Layer 10 of a small transformer language model trained on English Wikipedia (15 layers, counted from 0, width 128). Numbers have three digits each and are written without spaces.
A neuron's activation on a vector x is GELU(gate . x) times (in . x), where the dot is the dot product.
The model reads these tokens: " the" " " "‘" "A" "l" " C" "an" "ev" "on" "’" " E" "st" "ate" " in" " Con" "e" "g" "li" "an" "o" " Val" "do" "b" "bi" "ade" "ne" " which" " " "li" "es" " in"

The vector x that enters this layer's MLP at each token. A number n stands for (n - 500) times 0.0058.
0 " the": 333397344593593402590479560308394605570639353377559080635447441532402385581474544725368559476556384582611638540660230598178472783670503403474297525445467524368516408384379473488544548588611608442406397443493520647622469414444825528747675652528728420310688499308536426266470583311542743543400446368552285615528398421642483052469577290494580547189566122344352512587558528618601508548544
1 " ": 279330355513399470537472581486552516536488204332664440540639561583306479539468458368564517431485585570543535492635323670463502864633547530434336486369375381719569483467445402415554588469504712443469427504456593414460292496573527551500432626438691591536521359547423531381439415323419460444707405381349302628568477437487467487347750317379707566398565408461456550677622635443615620579498
2 "‘": 316402402494426351456335371478445506592638097266470722593256662455319427454435624617304498435596426410525303623419404459474598587575617420220467494363520298627577430383376551454523472439443743657509632431402557416380466797403756483759452574671775397473590454520686429303563572363497365395504582490545321597451407459327483335413583354581715598688223543609316565753408597407296638686649
3 "A": 371404306482416328363557316644339440646504194363535331556489612726368460474463671563374618410525382586649447505539556534463488602587494576421395437369507231514547421223550410651485632479528478582592517474246430688666236575467449506507625416681460403482573543489476354504566556338540479496549547485433364515464514590357507399594831384587728501559620495554597456732475526641603421819526
4 "l": 345398497566451423501520360545259506414395140381489521321677665575467364625468582602514728456363434565596363636425362434449767311800539332256504441586452310535674536406388591371652865619477500366472654547603717469585400444662465766548595547473489465578601571534479400607529509500497494512574507326398308550570537433361488328536730243625812360564517292646494585574492436419489613739559
5 " C": 510359371496558713557365460647478534512320127246595526547534404608685335564275632564499328323594382563644370506581580463363535614629664488403408576562475353657482497272339626589558759385375624620390536537241562481409304509618578578436706375547484468677535712627411464319353728381501520512684543316221507415567519552259434515656632297631680485318483461535444441600534462475549340563417
6 "an": 707224379634504521685521479276387651662426121264482562576390409620483491655530515630526588373363499387510360584361286636479596653644546439275433606670521405563510356329658597517654725618508507619596572375391406573654438496518486623535524557501851556505441538604396305661531399297435372497455550296319494496498698420343620412649717558596584483593396220440519700353581578606255409515383
7 "ev": 710325224670528477496406285554196439415312206260400787566560492672594622292340632381569458418450303177508480671365442537387556673418323492566417594578477537631502517479743439650428769572544676518440727562375560335406599403704438439570591318463499348499571468334379405508473378420591460561498527243318267558568414456425375347534647442536736402630481412451297759308480499646377635543571
8 "on": 651396373557431395388531341558409548562438226372549639398559423463650461723417538456693557461517356622550344599345349587711545745519503419674310614441311419412686363327472446765650661493636430463517560303361546433445363500941491417527515317503750469428464498436515406453443506277449690416463655215262357423478540535455520370453724392470564329380554559530343720409397567541451464565474
9 "’": 537548419511355424447350577571449640483608208287438598403462545640602447443315594720548547389481387289580389644252369264425449511732488329574278474199619248619666411495397532557735573288466609499422617571292558431514408866838598645727326438575689392589589374387646390356452403314429688502381649441531072640669486428381482398535442396474679520666386522642389617634310628729538477486502
10 " E": 385360483333536526445659455554375443567411192295587453558512604646445363587378684658461638370584291353478273541317440660555437529840716534523229513480498457650630413202517577641524583436652478585485507577384518508504273451413614750609575585515407562565693559420475291610454269342370428529625578480311338566508632574309453504556588387614663447393558548461685583613610625560731272786502
11 "st": 494199529640440345577419435314387307497433166410291584583463461440531530552368549715575447321480266318487275499393506589406442716720434522463290573719553456478532352319557470488549376465557440399372580471587814322551476497388649797607720547652674292703426766627364190336571518671441442425592558669275416512474795446480663623512566319590606412312475534682518752426632423560394569665601
12 "ate": 456290354495440408457649490504345647485552314327455724665559516458510412605378662516432562463320122380448501545274431435465418687499633405525510382538416314354549407379562301666741681564493565487188547442623614365313378562698451463556391369526452441612451443572491418499695491621326774419663702521358157546544762401466543606499661224409406411341524396464526809595466418635498366692625
13 " in": 549390357535324414477419424504436622700549241421538447463496396563587307494422489485454610324661299309487364478398513618681526648779551461505289500348510511156650479573424551599622538318529564570427527537315571500501337471548585573600412445484528581485560501494338498459633550534541659578519549405435218532434525288377491588443449527367632430310585458732402590569514526439594507656428
14 " Con": 440486259586504464614737247436433485579473165452504601424665508510485355508367332536600577414455339443450232457538384678594671715699523396359138799505600600650566435489388439542685487526578511555344630439496526718345354533641619698612737610394619603372579412604352173525700483506368526547811481257461409449374677369344503436501485501492468523379602525369395560657405509526382467753381
15 "e": 571475248674447527419551491210120371548438286468366717478551695385453545429228379566571585420375188320431499704445409357564453724552554638260388623506489465493502417434509544672657302473342617383388861403519542758452329653690698570678669514259863642521666445322403357572518331346325420595572530363450443506537646328455483547519605342454450292374511576729573623581355473499493663443435
16 "g": 567364265629569511556611639534273224636398243595267630654554402264564245558245554475520590409553248421412559436367674420530588693464498544579516525391718289612624557614586475602477686484595741332339723479591562640428283443749491584603548378579646493630698500325341250397523390291629478551661572436303238330580559381421512380606578325325627467398581566484485747262273309437662634417432
17 "li": 756439444480620431363279615338361650528350276491577473297693674409702265400352714409729573413440483422558436591259377433349484729667549365645386595485263557622717453484480551608427751495477664831179631531436448805437424371669524598673642416350653462530575384522380407399604377279499509453533286465482386520575837374415747623597505460569454421432486495533491817414264528502579697626510
18 "an": 542568330601417462575461718440378231660499211364264542489433485511566458646397574462540418360558298382670281591332256527472699782560638451644083529520487643544721452587502303520858665419530525558441381671482490688580584484849324376621543353433793393440455413576312209535554388449349631460471568435247362546514549340404529529525579369324522399525492685460516700531384579428282573427434
19 "o": 633542414456579249396494646402119403525380264376356709447369603405464356477454486434530591541510369418417500557397486315618521804490529538643039542402523494351579395387448565663572716503529625520664519679514387454658660641655490427544505483449594438406715362265349402571429613360338568599536424320393443523387752363443376533417579152476456304434598594681360705684355427501402561488211
20 " Val": 582478234502571483624631591581370442483413169449498536363586598527592399409380572478475528560546402402609320444535367464459597564574696367541217505562728474677665456351385431440625720513619622422608624665608473584697627534655602622375544582573600693500359264674385226433490556440371661656451481141507562322624423444415433685579470537463276542228416318597375637462179556408818559823335
21 "do": 732500520254837366479371598364295403695662139265547780558594542245649695348340599506416458512469498512374637536541372311554419716577535554694250599729493452541473287515591494524588665386511587680437446736491469574746628319608482415618532463518651570589501544281502389454582615402614492405583471521740477604446701542396517447512689433588419247259513407397386601617180647462643600582527
22 "b": 557140470881527491757415652521420661629406188604459687478746551476724472656441565470711550409525609392674544554373484510473414784683607302801427461431592588467538554480583439446607893467498679594516587695509428554558347530621292501543464642597504359678496230247251351374473639478510670773515571441717514567544547413531552442526660571413441518396558626511418753419181489522305588439430
23 "bi": 593353484466662344492195652706301576648488174516339613425652617428624477535365680507690379653465463541425547462434436475489300759697479500710252508401423613567713368352455759601634794305462720779418482549549423578786498383799374543653391614497552461467398475382338485471556583576545595601390434421498613607619667381633660645525592652675311523335443769506578632594435632503525469642575
24 "ade": 483326508673590341555399641401446643515604187467419674353547505445642650400415636554407495381570270389621445616438277479604417672645651376903059489560565587408572264432503459526643645325586551638517390573651511521530483509731350414649382439569595369581515553350488456622543305557425536430679719392380284423501568518356699493401547446451263426272499658719418818740305312667484651613610
25 "ne": 499361382357444353424549758480311651609482234480290779565495580428493571557390622456494678520418398329459476650358272536553510817548537486765027593282544475454721306334710494676810593459492529559400470467573479499516505392749536370661467462592625441656616445309498484590645435517404522391420626318584299511506686534521644477445558410607275369335588661665589677648346624422576619582396
26 " which": 359379408603485566504444586691454583611457312545395301478339631735490406678262577599697531482528535368540656616438452506491403788527440511740249433333426479213516371494456485484638578321457734474498373570586583531709428497675576551512465676470454570405603530381457559504545526435600606489401477485565344584616376478436413386488298386678419649436592465633270635576455603575469425499502
27 " ": 203329521480454490529363662629568525524434201387603468581457566719297316361456478273566724442461544390524463507611389652510412851642502464649307501384302424710515430561472468472553525464472689399477325521602554563497304539572420578378369792394649581431510569474575614436457429420663677514683474445294387527402556428406530606439678537512541616400531371465384650620583922487544557529473
28 "li": 337461731399662384473201535626349393474364215323711366373484796552252347280510538477682632292364464449397392607290444478438529654692546292546330440468418466614463413484592726510544553479501742656182441426507472778448280368314513739718622716476627684442557590529583412697598534308644464399498432524468545558520648355369518566646423328745406463465418307482371694491491859468648660697579
29 "es": 357553344598390410565296466473451225598452340393670569458315470363434439214454475494431448309550457297568406574626357560513459768644446452541366451665513376235460512567408374557519682585445500283500455615461596665607548445457580433560705528377532519470519561441518472603316372589417487637507722649409688662598556362262368221598408087561405379330449405567479628408345575581479570640501
30 " in": 394503273536300331535366335436502551615487346466548450453429378453609374452598524472426630315582517370342349533603417516551500721795617472452395507390493515116501474581515485590566502425463541529452514542368568583441446420513626629555534445517526499456505512476437522497581628572512694661474591461482319524485405220367451519521448411382505431317658467687426558525514623477578529675388

Each question shows the input weights of one neuron of the MLP. A number n stands for (n - 500) times 0.0023.

n118 gate: 645568428664399503557476593349586457485626485435598663503371409352557460550404345617412658653431271536343431500483584417558455391341576459446566500689424557503323559488586434491385580556396506518494589522506618629533521538494530527240623306402506554389497491411621417503648392432667625399405542475405454577434470395549491634679590586695560521639397436532594378727375673518470509599674
n118 in: 560362611453513527670456440702553415600503537493612298287340362533493503513409552383645583537557550383453443454298715526588386758523442454663466363486571460434584415546493487646723404566377635456330473369739453470463574503240483539310497553676539480291520692404602623414604410421420572730581527545513697556433463469497611593336490463469447266610471415615642592313408294544669597510362
On which token does it fire most, and how strongly? 12 "ate", at about 1.1

n262 gate: 503431535340425541626515366257413607570412444428488418364427563379371652488515603485571631538352552471341658563557338402625450384239466457430697442444378482610453374477598538367621398384410560380491530584491399547603433582587567497628497413523460477474652630529571462474531468463561193544427319605457527537500377494467606381460511706521497535562509540477425524322684506412465459467296
n262 in: 494494516439380479552305497417537604629569450576531422357537615552500327612488465682310374361362635649631488373497351585542515516537491627506540522566415667454568282412359438550756494531533442401651314449421378416438642437512558385288361297500506478425515596359619460326527469503435405641545426557616293579553519551585395365652383270535392500580388395400640531574525456413531377331467
Which token does this neuron like most? 6 "an"

n163 gate: 582588605432705522624650410727699529497547517541618466544426756634491376430526512477603458438545576557540678467483517517643500420659384475528366639443612492390423475522436426462551616545451425301483667599506463534506483549401492475370483503478494449478472497393434472500618559614680399466421441584413420469306457451374514570578621618549783712369564387536492517624618592477424520427442
n163 in: 487536529503516301611379408459601659468603513428487647608465434368372471440209457611336662529411528324477440391509513472432627542417404456614555420448542513294596666419509413412555572592561644455627455464615558468423404522373532409506439478642522589475644600576903430352534392547694598611482707399497701422513337444445689570466475456500420369549419702387522503446513622522194624461472
Which token does this neuron like most? 27 " "

n260 gate: 642525556445372714482574598524594628534608553614661522312525594639389459645605612574528528442472595299323546506593451737461389528586647497472410284481503423482509545560546565600494472445690433534485685373584447432577525455488402315635568534289267454677583519500491451615596417497561563479625537664390538697416506668503713610437350558676512645500428374448370525365500422565348491503570
n260 in: 417486530273654434500603546385582325497361673357353590398599748402510530568337675441410543483355539609453378597529557233243708339510381464431420603265476361461427490419297443670547483582526614656632362483438460530583709452493559516477473477395552454558460627543627553376465662363507483566436256323621416643306573673382430392464606615385560599526487536464565628526453450653533381404377
Which token does this neuron like most? 17 "li"

n149 gate: 346482471581468496653464553423694746592666654474718446758607633563368127573632533507518496599486507514522589434379625686535482489472538288673335376457204475599586469225461414632611642440335556561457551496545550293464418448468628322472568326493273592510415518535450772468510564784525438638599454493310446542586496569554343419601341415562496528754392594514549315553569327489433372511531
n149 in: 476514412433463646312255500404590520427399409672410433503580523526466558355500583577537560379607403631320285415768527474402601537591552556540486614428452473630503681559550345570378548490675441587684541383316469433284349386323460315533524761467606658615382473417541423579546426411527610480630416314596459421253288531418359553553578413415466560694461493705335333557500330358308523375441
Its two highest activations, in order, are on tokens 5 " C", 1 " "

n303 gate: 503562517481592370497420508419633456530519384478516618421577363619591600538409455519483486544563427533508456505343742468447352553467375382552619338544389536592571433564478428401624702633532530681443511570382475516602453651484437511407434565590653557358388412476514533543649617484541497505476609390581478303221321517428352579398463554598451462416463433659406592410497528533375465463427
n303 in: 555539578606351400606517566480483465543455593432457326478477636463373570409379554589399351733597469483544604528441494588503555442598438455434535391363576342403341669469626457620590515611286523705445594562432377552696422545727566458506635486543353336548517497383453629560397511625316585365572526453409500327544451547389581394500677489436503486467483253534548523463439509350531514524531
On which three tokens does it fire most, strongest first? 22 "b", 9 "’", 7 "ev"

n400 gate: 535431371645561564770587471647532435364602532401607579410392471615477583411550512654427384712567494471538453301392444649395590408284650506535582398598367529532255566523558500514594628587455446401552260578469435386494398483549456394558494280491311421420474397497420561523523375606564565567489636536566503454485567410532485416383472416512456456447645509431371435381524270646575546509429
n400 in: 394595522513374655675516573576531445528435478389541532485627591522426792487363526532497418497570544519674529525568462541457595452475571431386526338662613459500324544500538558515490350715549584484357357503615703398369567577529525494440516379686469471463510603494529642723691433519437620655463649363554529534317449582387621301456481373332583376451503407390287192392261506708569630513328
On which token does it fire most, and how strongly? 29 "es", at about 4.1

n450 gate: 429587656471394532464652452487305556641421432745363438519410627481617546605617396390380468487455417510578490421475393580472455487354531566426406455500621312545588782566532461463637129535350297539516513450566353396500633393558300564497403410619290578415568516529493568404509648694426487452410474692327546500441341387569364490630657555447574646531437386417465595429398696740570484497332
n450 in: 543615451611572390644431611494490673477519533470568539579484519797345617610543453418638588569484636566457497407204273645614572556546446433520451536553397526415254442270575546413464581455484355618529724470484414530378280541467441690405382627594699529545490444558686347497370428461559373223421490409328580471682332510626539666526551334540379566554321612648410460431543639612497454503474
Which token does this neuron like most? 16 "g"

n2 gate: 386528419590709560540443610368711642517503466592474617558600490408208660425627483513446473557563725547382610523386534467568463503263471598517372550344432366473580379402318409560460568460300474694503412483533426540463453338533530589410363487520484427565450403563507523329429300727517452467709603373374490549564510627273610517490506709507513533619435402300851252583331480547681590645539
n2 in: 603367629402572533490480254536568600363397434372565464634612296558318419468536388589381477562706314701623411423458649458650461664563442503340550447560460566497586364526207692513463294480665603418231366456410593477500517391549618506598566480513429687413619427627363366506602503484516715408348674500477430435550589436560371454536647238668457490494510625542513433254517427411409569534487
Which token does this neuron like most? 1 " "

n172 gate: 515617502514512471543548512645407490627373437525519490411462564652626529448500465579517428445548443613449603542366619429624428478449406491502580495524696372598478559542400640663646542416351379481469493423528563360411415521505632358594442579457609596512461621519429586471430510540462493411386519458500493633473437453485618512644493462515541575563448542550476615356493373423540346542531
n172 in: 472573562543390643460528546610518506485497417588381528515552679588503403391398443356618570552739640580457623572332553333500494541531554500454612577700609611573407416476460441737596566354364337565552343699648640423444525595426365579546386402469588460560558296537394531582360466385445528512485810431470584555472361611356636515446644485632457503553617713442588522337516528469457472744615
On which token does it fire most, and how strongly? 9 "’", at about 2.8

n86 gate: 554413533527396473590461497366580463515477446629512391517551438630539488518548571425530518524581545461348632474535485719573455521596474820473449395622616542557467482400714452451439478619674338476740674586374567587551419512404497361554644644426801521635443497414500610518515350476419488288381623466598652402485605522561762604338602664414419362457409441509479534497534512612536482395444
n86 in: 593461574690405339611296576443346448500320570533459372316538362566404526694612559253500443427449696465583500764355478628670570526280599494544699462319310694525567547463503385591452594528537544525598471399544487475666363639326414653627268684519375449497487510528387551560472427362377571342564592510286629475583602533461551446469605497448421468482441472522450506408545410589547342421472
Which token does this neuron like most? 6 "an"

n1 gate: 344443429491358575550471334399616515622483603515402359316833411483623387612588554383471465573576419600532518674420632391557386586415625454517568520435509412555257552626622573500574449486678345506445569545477512567565535375515593382456526573587250462477415565471479445532469526638520452532624555521688381431247497611553468459603457596473456500548460506629526598754476456550645488431483
n1 in: 598610545494597529536461414406394310550425536485450482555476462617488479535274469485584553352544500396557458375610494614344740443527543355798416577491624551391467509619571494542464567574297585473453545393535419554506643440521651427734452482515553598741586168438461639646529411389444612515606556384471515415596452524702437553660480385542574488577529541494626521506606674569400503616517
Its two highest activations, in order, are on tokens 22 "b", 30 " in"

n483 gate: 447454500639456494441548483400461671494497576572447534573531472340483568629646549439480380494611436705458492497584559528530329438483563325709461352517514402542346475555489421471421603397462373399464657396412574511253362367598695704363483447517494548432584525586455455494581486632450660581327559477522517420463551672577511542398386400460612503411486396406715511419520593500553706517555
n483 in: 395605280283450346392359235429453445458424455534346452431368391462509393382500450390364583497417675383452575576369491574480303436452608576485452303579482497467473394588441380750533396396569544485587527472629473599503638468378497497452350533408518392374413548402382443612366408594488592417572676475479297447515551402412554408468407539677712461509550465574562470569564361308559557614415
Its two highest activations, in order, are on tokens 30 " in", 12 "ate"

n397 gate: 638325304382500521586558371418643734651250543533439312629698589635580287681428519597500522475906425522358482320647525575549493248453619486658373547357423493486760617447404569486391500586375440514529463500408401464417272584568547486486298468675369536465673558707263579532545511518403397507736417500489712504416460567335388632617735593463590417406415525440408273460566631493639662597507
n397 in: 425447411443594759626510368550473559547507309364829688484425460554490528670425384398503574483476338510651354570404476353398578617442526224463551255441721578800428533543557442503603601456588490612673275486307541551531449470351344540490473534406447592629456514530445429346395385500541621503513534521497710373569347626562302473560629554687391602484540573403179483592541569439587652528703
On which token does it fire most, and how strongly? 5 " C", at about 33

n343 gate: 586565327576375608345414487353647507487619513578461547615467594679384658640284360559513622553322549457410510377416268520510447413397506396562563593607574566605736562474566480487560395612561448497543554418717547503424497538279622760431467335438562748571692447700523401578522536565401517480455319330464547344647404564661457549555519421544374500503490668555520338328396366404556171643403
n343 in: 479806514607497507570420458245507231590442489378400647395451311654637479579402446465567427524396524276479274527408595665399542627514449367535665490433596374625388493568566395666602618621392428420747617382486514343210619514410444363597612629545630531231437412500394538462537472404333500712601542611759560617549626443450692631469524337692416591587394384500551546437443521504428462212466
On which token does it fire most, and how strongly? 15 "e", at about 8.9

n241 gate: 470648530523477453414350516628599624599529523551388352454452487460509368507530505520486556690491507482557597476535527529509523452482491393486502623548429493563525536471590559476436614610553433495493602668542472568486454441502486306606579385534467516480439582403410565612588554531572458629680466488401558464527532465327489489455524342398466459415578577629551565516426587591480369488475
n241 in: 495461497441599580661460455572601525487537559500548562432513347593540574622419511562589508516452540365286425379510487431477444565508631582503424441557383393372522603437319489717294599385368439414629568530461574551667538552398535577481532441497521623531653403497557436667469412479476478553505457618394574373603465580211454401508474532429645648580440393545516443473484294381585575514516
Which token does this neuron like most? 29 "es"

n151 gate: 469512520514807570375636412385562509472578634573497529434545369631389402419506617627386557438633379406380353494398477494442460480401428567672560625644310514492483570425385597675448398475396469400384512512539581455514457528475446480280452528596480605453298669517615401486569506584350578610311350648486543531537511480497560568517481779488551554432569550508447457636439420432438455348506
n151 in: 556626561591527484544528525519423542335624419435557450559500546661456644413542491401350439563420574530628414468597469557419353351633602625478497464480522594505614432508544600474589585418524492389572587600476531478553578497596599579525425585478440409468497575519402530440481619334596328621431687560399531617578497474483586574685640354489312486465441462514192401508506520697369472220413
On which token does it fire most, and how strongly? 12 "ate", at about 0.27

n498 gate: 434482384534533461369552468447480518549529480480520488531502506508590429592440344506522376472508581534504546442502468371477518486536633580476534492474480496490717434475447534408490669559515366434540482580473478562436554415344567438437520583433576498581395512591522445596488447512532492532433470738580470600430605563464510516432523451496569506510506455527549460508476454540553409529510
n498 in: 479429519566564530495502518495477495546547553578561551511509538471530711484348500626532562477473368548470477516500355622594606439613498613521435486425540429427410541549441440635472316495553495406489273410657556429553599511571486566555396495464407557489574380473458486389556482337534408521509585302432381473609491507516412479633433555528590553564579478453455636461470479484602621455577
Which token does this neuron like most? 10 " E"

n495 gate: 658530467432334510480729595490555507389589641487341595538405513719313517445359527497325572464428403510454425561322513484729588749418389442640559431360703454429549667532477520509619510542759526418497503783365394608375615563539627397451566513468551291554503632490404637555605693358448627357513418524357580639378434503457562571561532542257578559443247414339603447585547421520623441328551
n495 in: 347294395547389584254463534654557322503411480548577578510493450324486349633520591362670597709490463676514436510615608766359530452338461414470595544709538561651598394375420551535370555614477540412675596597272415409683561405369540414624345571252334507589672344493439419547529362394571342634480450573600380593646730469247547440487434466627584534409510484606341521335589497405660513618450
Which token does this neuron like most? 16 "g"

n481 gate: 528443630693546561463549574463509397506416454389570407420371685430382566500556487454354598460482589401335448690440670476590485625543680391408438522337269586583630618605262661597425418631449585540522616326566369682367549521439595506420438353494660438380500599402450540618515439470279503589548549661381506448522426491447339503624593684644442540485605578406491466328547422215588482421524
n481 in: 514646538455606497462434610561538489623487451394674361657393211463521384347503343397500455707469360552685317490715354595319183518393688520527625500602496452579431710692445576379472610476573412182400472709338441521635476550448500548631462668586531638746521580579538517520651521575600525493543648599613276463403465620647517623358433493542617510357520581463626528328374521607520479390734
Which token does this neuron like most? 27 " "

n348 gate: 383427632564573648558528600358557531439405497434524500506509392653420550488399468567595372607567603393367485536357429464550729289500444578758435647491661537470362545712630478448537481412485527693491469689464481423475797530384451497403641503576461436446537445761472643497580524455421516506482561487500450497746515513407684379467503521444503717689539348737542416674553404417563506465512
n348 in: 422533510455609545256426382430424422279588494497344568584632573544577474304352610561672391349346309581597349500653597516413436588516250579609370558438618490379587431582360700335503530557441535452362566437497507545494426578478516462654535513459620343375429497414386510462600522475545602378422433520363526551409277583559445678509641353801285661584443500285361559433555572500630401420386
Which token does this neuron like most? 26 " which"

n135 gate: 470541549362515410464548693644437653371524406531366543456452396610606478491424453479412563467491500542286585512456652479632600457467409379371305313589436376578321370473413609331534410698378417367425503258358387503549615488416575663506545524620542406482678351458472467646392548485328525506786563395410574384515436618439421482559574452475449542471494700649476331536512396369527491391423
n135 in: 558283415567507476503727348547500414399322289594728663457683670547446341503599304490476281470416450324401585421553741470628463524520490384443541459459359568429666646457654582436438608681386354738581448469507507649473639599692507390540320429681570470520669555513678547480365389647456438503569591375721521550534483291579398305420625551576470507523454444650430645382373459514286460374347
Which token does this neuron like most? 19 "o"

n122 gate: 530553633411618444492554476540342415385489492492444381557570450311473486402530545481440417527667588500525473545574587577419481514316287579495592387407492686578511611474591516562481553535542569386403539517497454454570440490605548625583416608519359389368665429481511409455343452279589489473461508680489317521380524456470408422423437438659492562451339442365519310416582437427377433570691
n122 in: 538441506487631750535513541322544404525491221584263468476547503543557506540440383566398509447541340418376557503325446447534576426497399349566637446314346550456680457540606643614443471303616469674667359497509679500446532323440626494572522575519729434549509529391541296686454421602356471600606302393391506429548528584545639344317377553500431554555565497494516519336519551532425249419314
On which token does it fire most, and how strongly? 16 "g", at about 5.7

n83 gate: 451413480223619449429380565532526546358731435430516412440387471653490540452451587377363529574384616672490477475569585701566390530484632436390448451408579623642357573608384226460661477590584436591286176503510500432256523660510519557542545468497420374579393542452523394500513510369384470700365296497555704347386666473503607635452509477566503412600513446513564414481708579555372678349685
n83 in: 596686479679448486708694514378507529461538429417598741418609299552486446486603522380330454468567556454511496472603397566404651446546682655426248479504242627633532486362675652423528558535463375663275468547786393493631656555423528549405539511713642507617405567479843398528664598635644712304575514731479507226532532580636415654414332626496486585551469383441524392468493571408615581624635
Which token does this neuron like most? 27 " "

n366 gate: 536583446556574603370441671591521434541512548567453414589627482453592430465824488565396532530403541669458313436330557500581488479458523605680479337295485536571604538306403420404503512594414500598713494442517440497336568365503444526612358405379418589691470366391515270424532633439420506512566547372562437611500530734455610521503526571630453355489616604608430455648488443500497671381357
n366 in: 609409650321392426405585378601409483605341510337678353667392473503554493500395574361421645588740493588579595381724367470553503435368457371547541364410476425439340470570251575619514618369650460405656272535454541476432677750453402570706636385513223476523503664638373460517635422717436548598425520305577376657548486688479605597710322453600442459644593497460437510564438455544624476559407
Which token does this neuron like most? 19 "o"

n23 gate: 620529521641662418466459606310669650600467435657651471470510475444482418625466390588419575505662464619479516427372562589605534463412508503400591469679442557454570513525344573662440603495438553414552566492389563474531394447487567459361528479413569562621596510495419495474510438612567429405460503521684387444422477404542425677350510495524443409555647482401536358477621542414482320516495
n23 in: 574456525469538380587446462338553514502555439587622453545382544315307507610531403487462464522464478596444455404530475524528536498540443498462534534577450493411401535404458460600482606520347553480601484406515600585563448474513525471375493484493531520533650432453486442526509531601640489453586438583626271467590525406402554569392400473587484596539697476491537416502586409509438475574520
Which token does this neuron like most? 13 " in"

n437 gate: 519491403448661465492626454402543450462484528531440423460505449549533447508357449538489426415590617472611547556519445376630486489538463511481439648637347615443376573701742663461591500484627505544418511551626620500448739689508423454546624407475430401513434486446547533389401481297440304333421445517560416473525277500550638554492564568455423503418503578441676506626706486459552626398600
n437 in: 563488517417392571529529334597466547434668468582494471497368551489598564472327515552529377497586697509480471725408428506439546590379455449411404540494459443471612415551688595391616459617550556376420623651514512376318532441523615452583428523477556354301454494397663506650394426387406635351550431370557249401454480465544656392523466534322486549522517604432757348494512465379597675500531
On which token does it fire most, and how strongly? 18 "an", at about 1.5

n421 gate: 567660363434620566567379418462450519295537548409290411552433506207363545537586438630618623535336280621554335354639561447595440416722583407345570478448371513446475568506418417527558406563524503506500506226370529427656389432551370447554551491368394528311541589642641655419448440587551500617570554298340407537366443461397468711565494579474475446564379574400525413509626622490560532245291
n421 in: 587679487546457556507520533493418530497364363695612634581477516493400476438510617497513152590503467510254713441455370418665307514517766334444587583507527510483353536513602567437234377454474405423576544606578520423263366471424317569646607311424536503588573466550692308536578527342434602593394294490563635356497614592497413365278623394324430410478604500520615575633456513467401649325330
Which token does this neuron like most? 15 "e"

n127 gate: 659610647642639358552673476539512556355453704559500357485409434351290652500335513570482648400412539415549679426479534557485221423536423405551408615374460789446555592634398546434534534407570527424552472531556558400491482465464385652512612618385440664509457549500466524557547645560264646594453509516665509449592527463411634527533518391528609503480455370527551438636571641469680309437297
n127 in: 414630661497494704337562396454460366405389423554576392396310482337420296500445649463466524512390683389571442464521657449563374431531381259445559512569257506552549482629354429494463525564539584445426556544551419617352595297665466518531408555534551445335568565655500476367658629436528553295630485415473297430413457513587500497590518430437574580740494596566403394528712680602618387497443
Which token does this neuron like most? 28 "li"

n87 gate: 582572504345353496407531554832535528488283214572458743402597561550445528558418375418547473399710473312492551485360778335716434354363364565519579438662524442446367424428558555544591528253391400582461536652588543418469527568601418358473344469365358481728438469717551554785455488638147261523496582644257468400500590472271453910458629581480294375654374686684442698547409551414361504657626
n87 in: 597444426323592527415648284657569575562337266532523769369577710706473528531543432310676519492658458527402364481345582336635481256403557576558480616413465512435449378614592531710653552223317470531655464564508543477375535654720369462226360531515599628697516605746582446714402573596365270539668488512381496362570566400162504892549587639472500535724508704702454701527386473570350430560473
On which token does it fire most, and how strongly? 24 "ade", at about 25

n373 gate: 568483725423568327620578416686603395558465516483554344440374685484480368487558470565353613568548613435660500434651679593591494336458522598458555536688740396365324605395474484346592497423672366419306642517421556805542477836555487516487490477436462633503348435725434436564566455500500698548456516656439405621474432533480451584570699642516361458475478585567551464506612444552583371313354
n373 in: 653541457460434362543653437379365520546477577456415367577447693461350311555593452712346256474312592357339543529552477644683676315540436659609427586753480480388513471351480503497510510411583536424490486595451665630500453725523741572510669559411233517542444467457332470644500507529474618523577622520385355667660447524581460572643565563409483669490503794562549470556490430513549322490249
Its two highest activations, in order, are on tokens 3 "A", 20 " Val"

n477 gate: 515434566566505573495706490412412554515448528648460661633510540490523588545564395437349513708467462294580482609495528440493543531574517552470418617503567523608518346411477503522590438528333627335429534576515469614638541537472422488500353528341493551465259503366667508638448586395414596505483429490596598513526345531469597550545569649567462533544537542390570391487454428472528371474560
n477 in: 353606429462395328550568368485668646488574476271529597514433523419429602468500597529645485626555637535269424400303444425523453443424483466535571468381393597497438555282369609422645422419576592462544500548483506547550612435339699488596462322611670509474585438456631570500489541532383464550545541316628437509467521879506579439549531494482506550393572300416578566357551441532503480603676
Which token does this neuron like most? 25 "ne"

n321 gate: 418527655659380536604330640578513623386570487520419598370448500693562567458595395477507549699402490484632353312398451445567529643418735567630303409580331598448647388538820543339668597542591439562350470520625500621434549373373630664435493507555455500427621454500669497513636428548415447412604562513445563362289323550424710594603579789463539484456669599375474434461613361592432474332490
n321 in: 450513544327451444575447528349549250361454569615392472494472525396334503283441281338484674631339531756651587634524431515560687491475439466680315441645585372386425531400426369414503650593437534506484443535375538366506372400593534451559653416549573478734534519475424503466455413429367576550563596337438528567371550372566384528674442361567410453476305479451721364646503503362635547506414
On which token does it fire most, and how strongly? 25 "ne", at about 8.1

n196 gate: 444375494444594588429488559506561506357480686467587509400674601535453512375627692541506523594535395618316526532511491526520465434468466347600453406461309471339553341529634681567571367576486503739397602533517539562571408480482456283521571482538396485388406310529425614758451471526430356333625418388582476758550562533730447599535566520542606441466581491448683551615602580586552471631399
n196 in: 736629439478277392577606455573487490436569429648487419568689310525387330478519580555594519571375701568182510736469681547397442350391328478270451259249366320449529308701529626445503510516484472532429516520525425400384513394596542415644452301506456433516465471621559404510438462548519388465543324589382441452539548609568619742538478401588474445581437651465541628510542510442525548643427
Which token does this neuron like most? 17 "li"

n427 gate: 554503451520551463537437359522511486517544708637551469681367355472446422494560297594403432452571455565394568489525534444514602526489373464489563562457434543689460416506272723600448416435541634480409740415556491363511509577520452497401724469415531406481545417548494534713271520687545538444473449582601330506354511319356622503383624477587350662579600470483553503611578626491475511535556
n427 in: 497544463394509500512430539636512525446672592278620515582497665479488441374503380582414488418573355534469561384491534503299348395485382581509610607475633619334433545327551454488497350412544506436415438538542361650693277562506536485351521415491617664533341482373330482686547640485482351588456406331536658578654424503633476394437479527246384543418265345458488385546525518332587588688560
On which token does it fire most, and how strongly? 11 "st", at about 0.52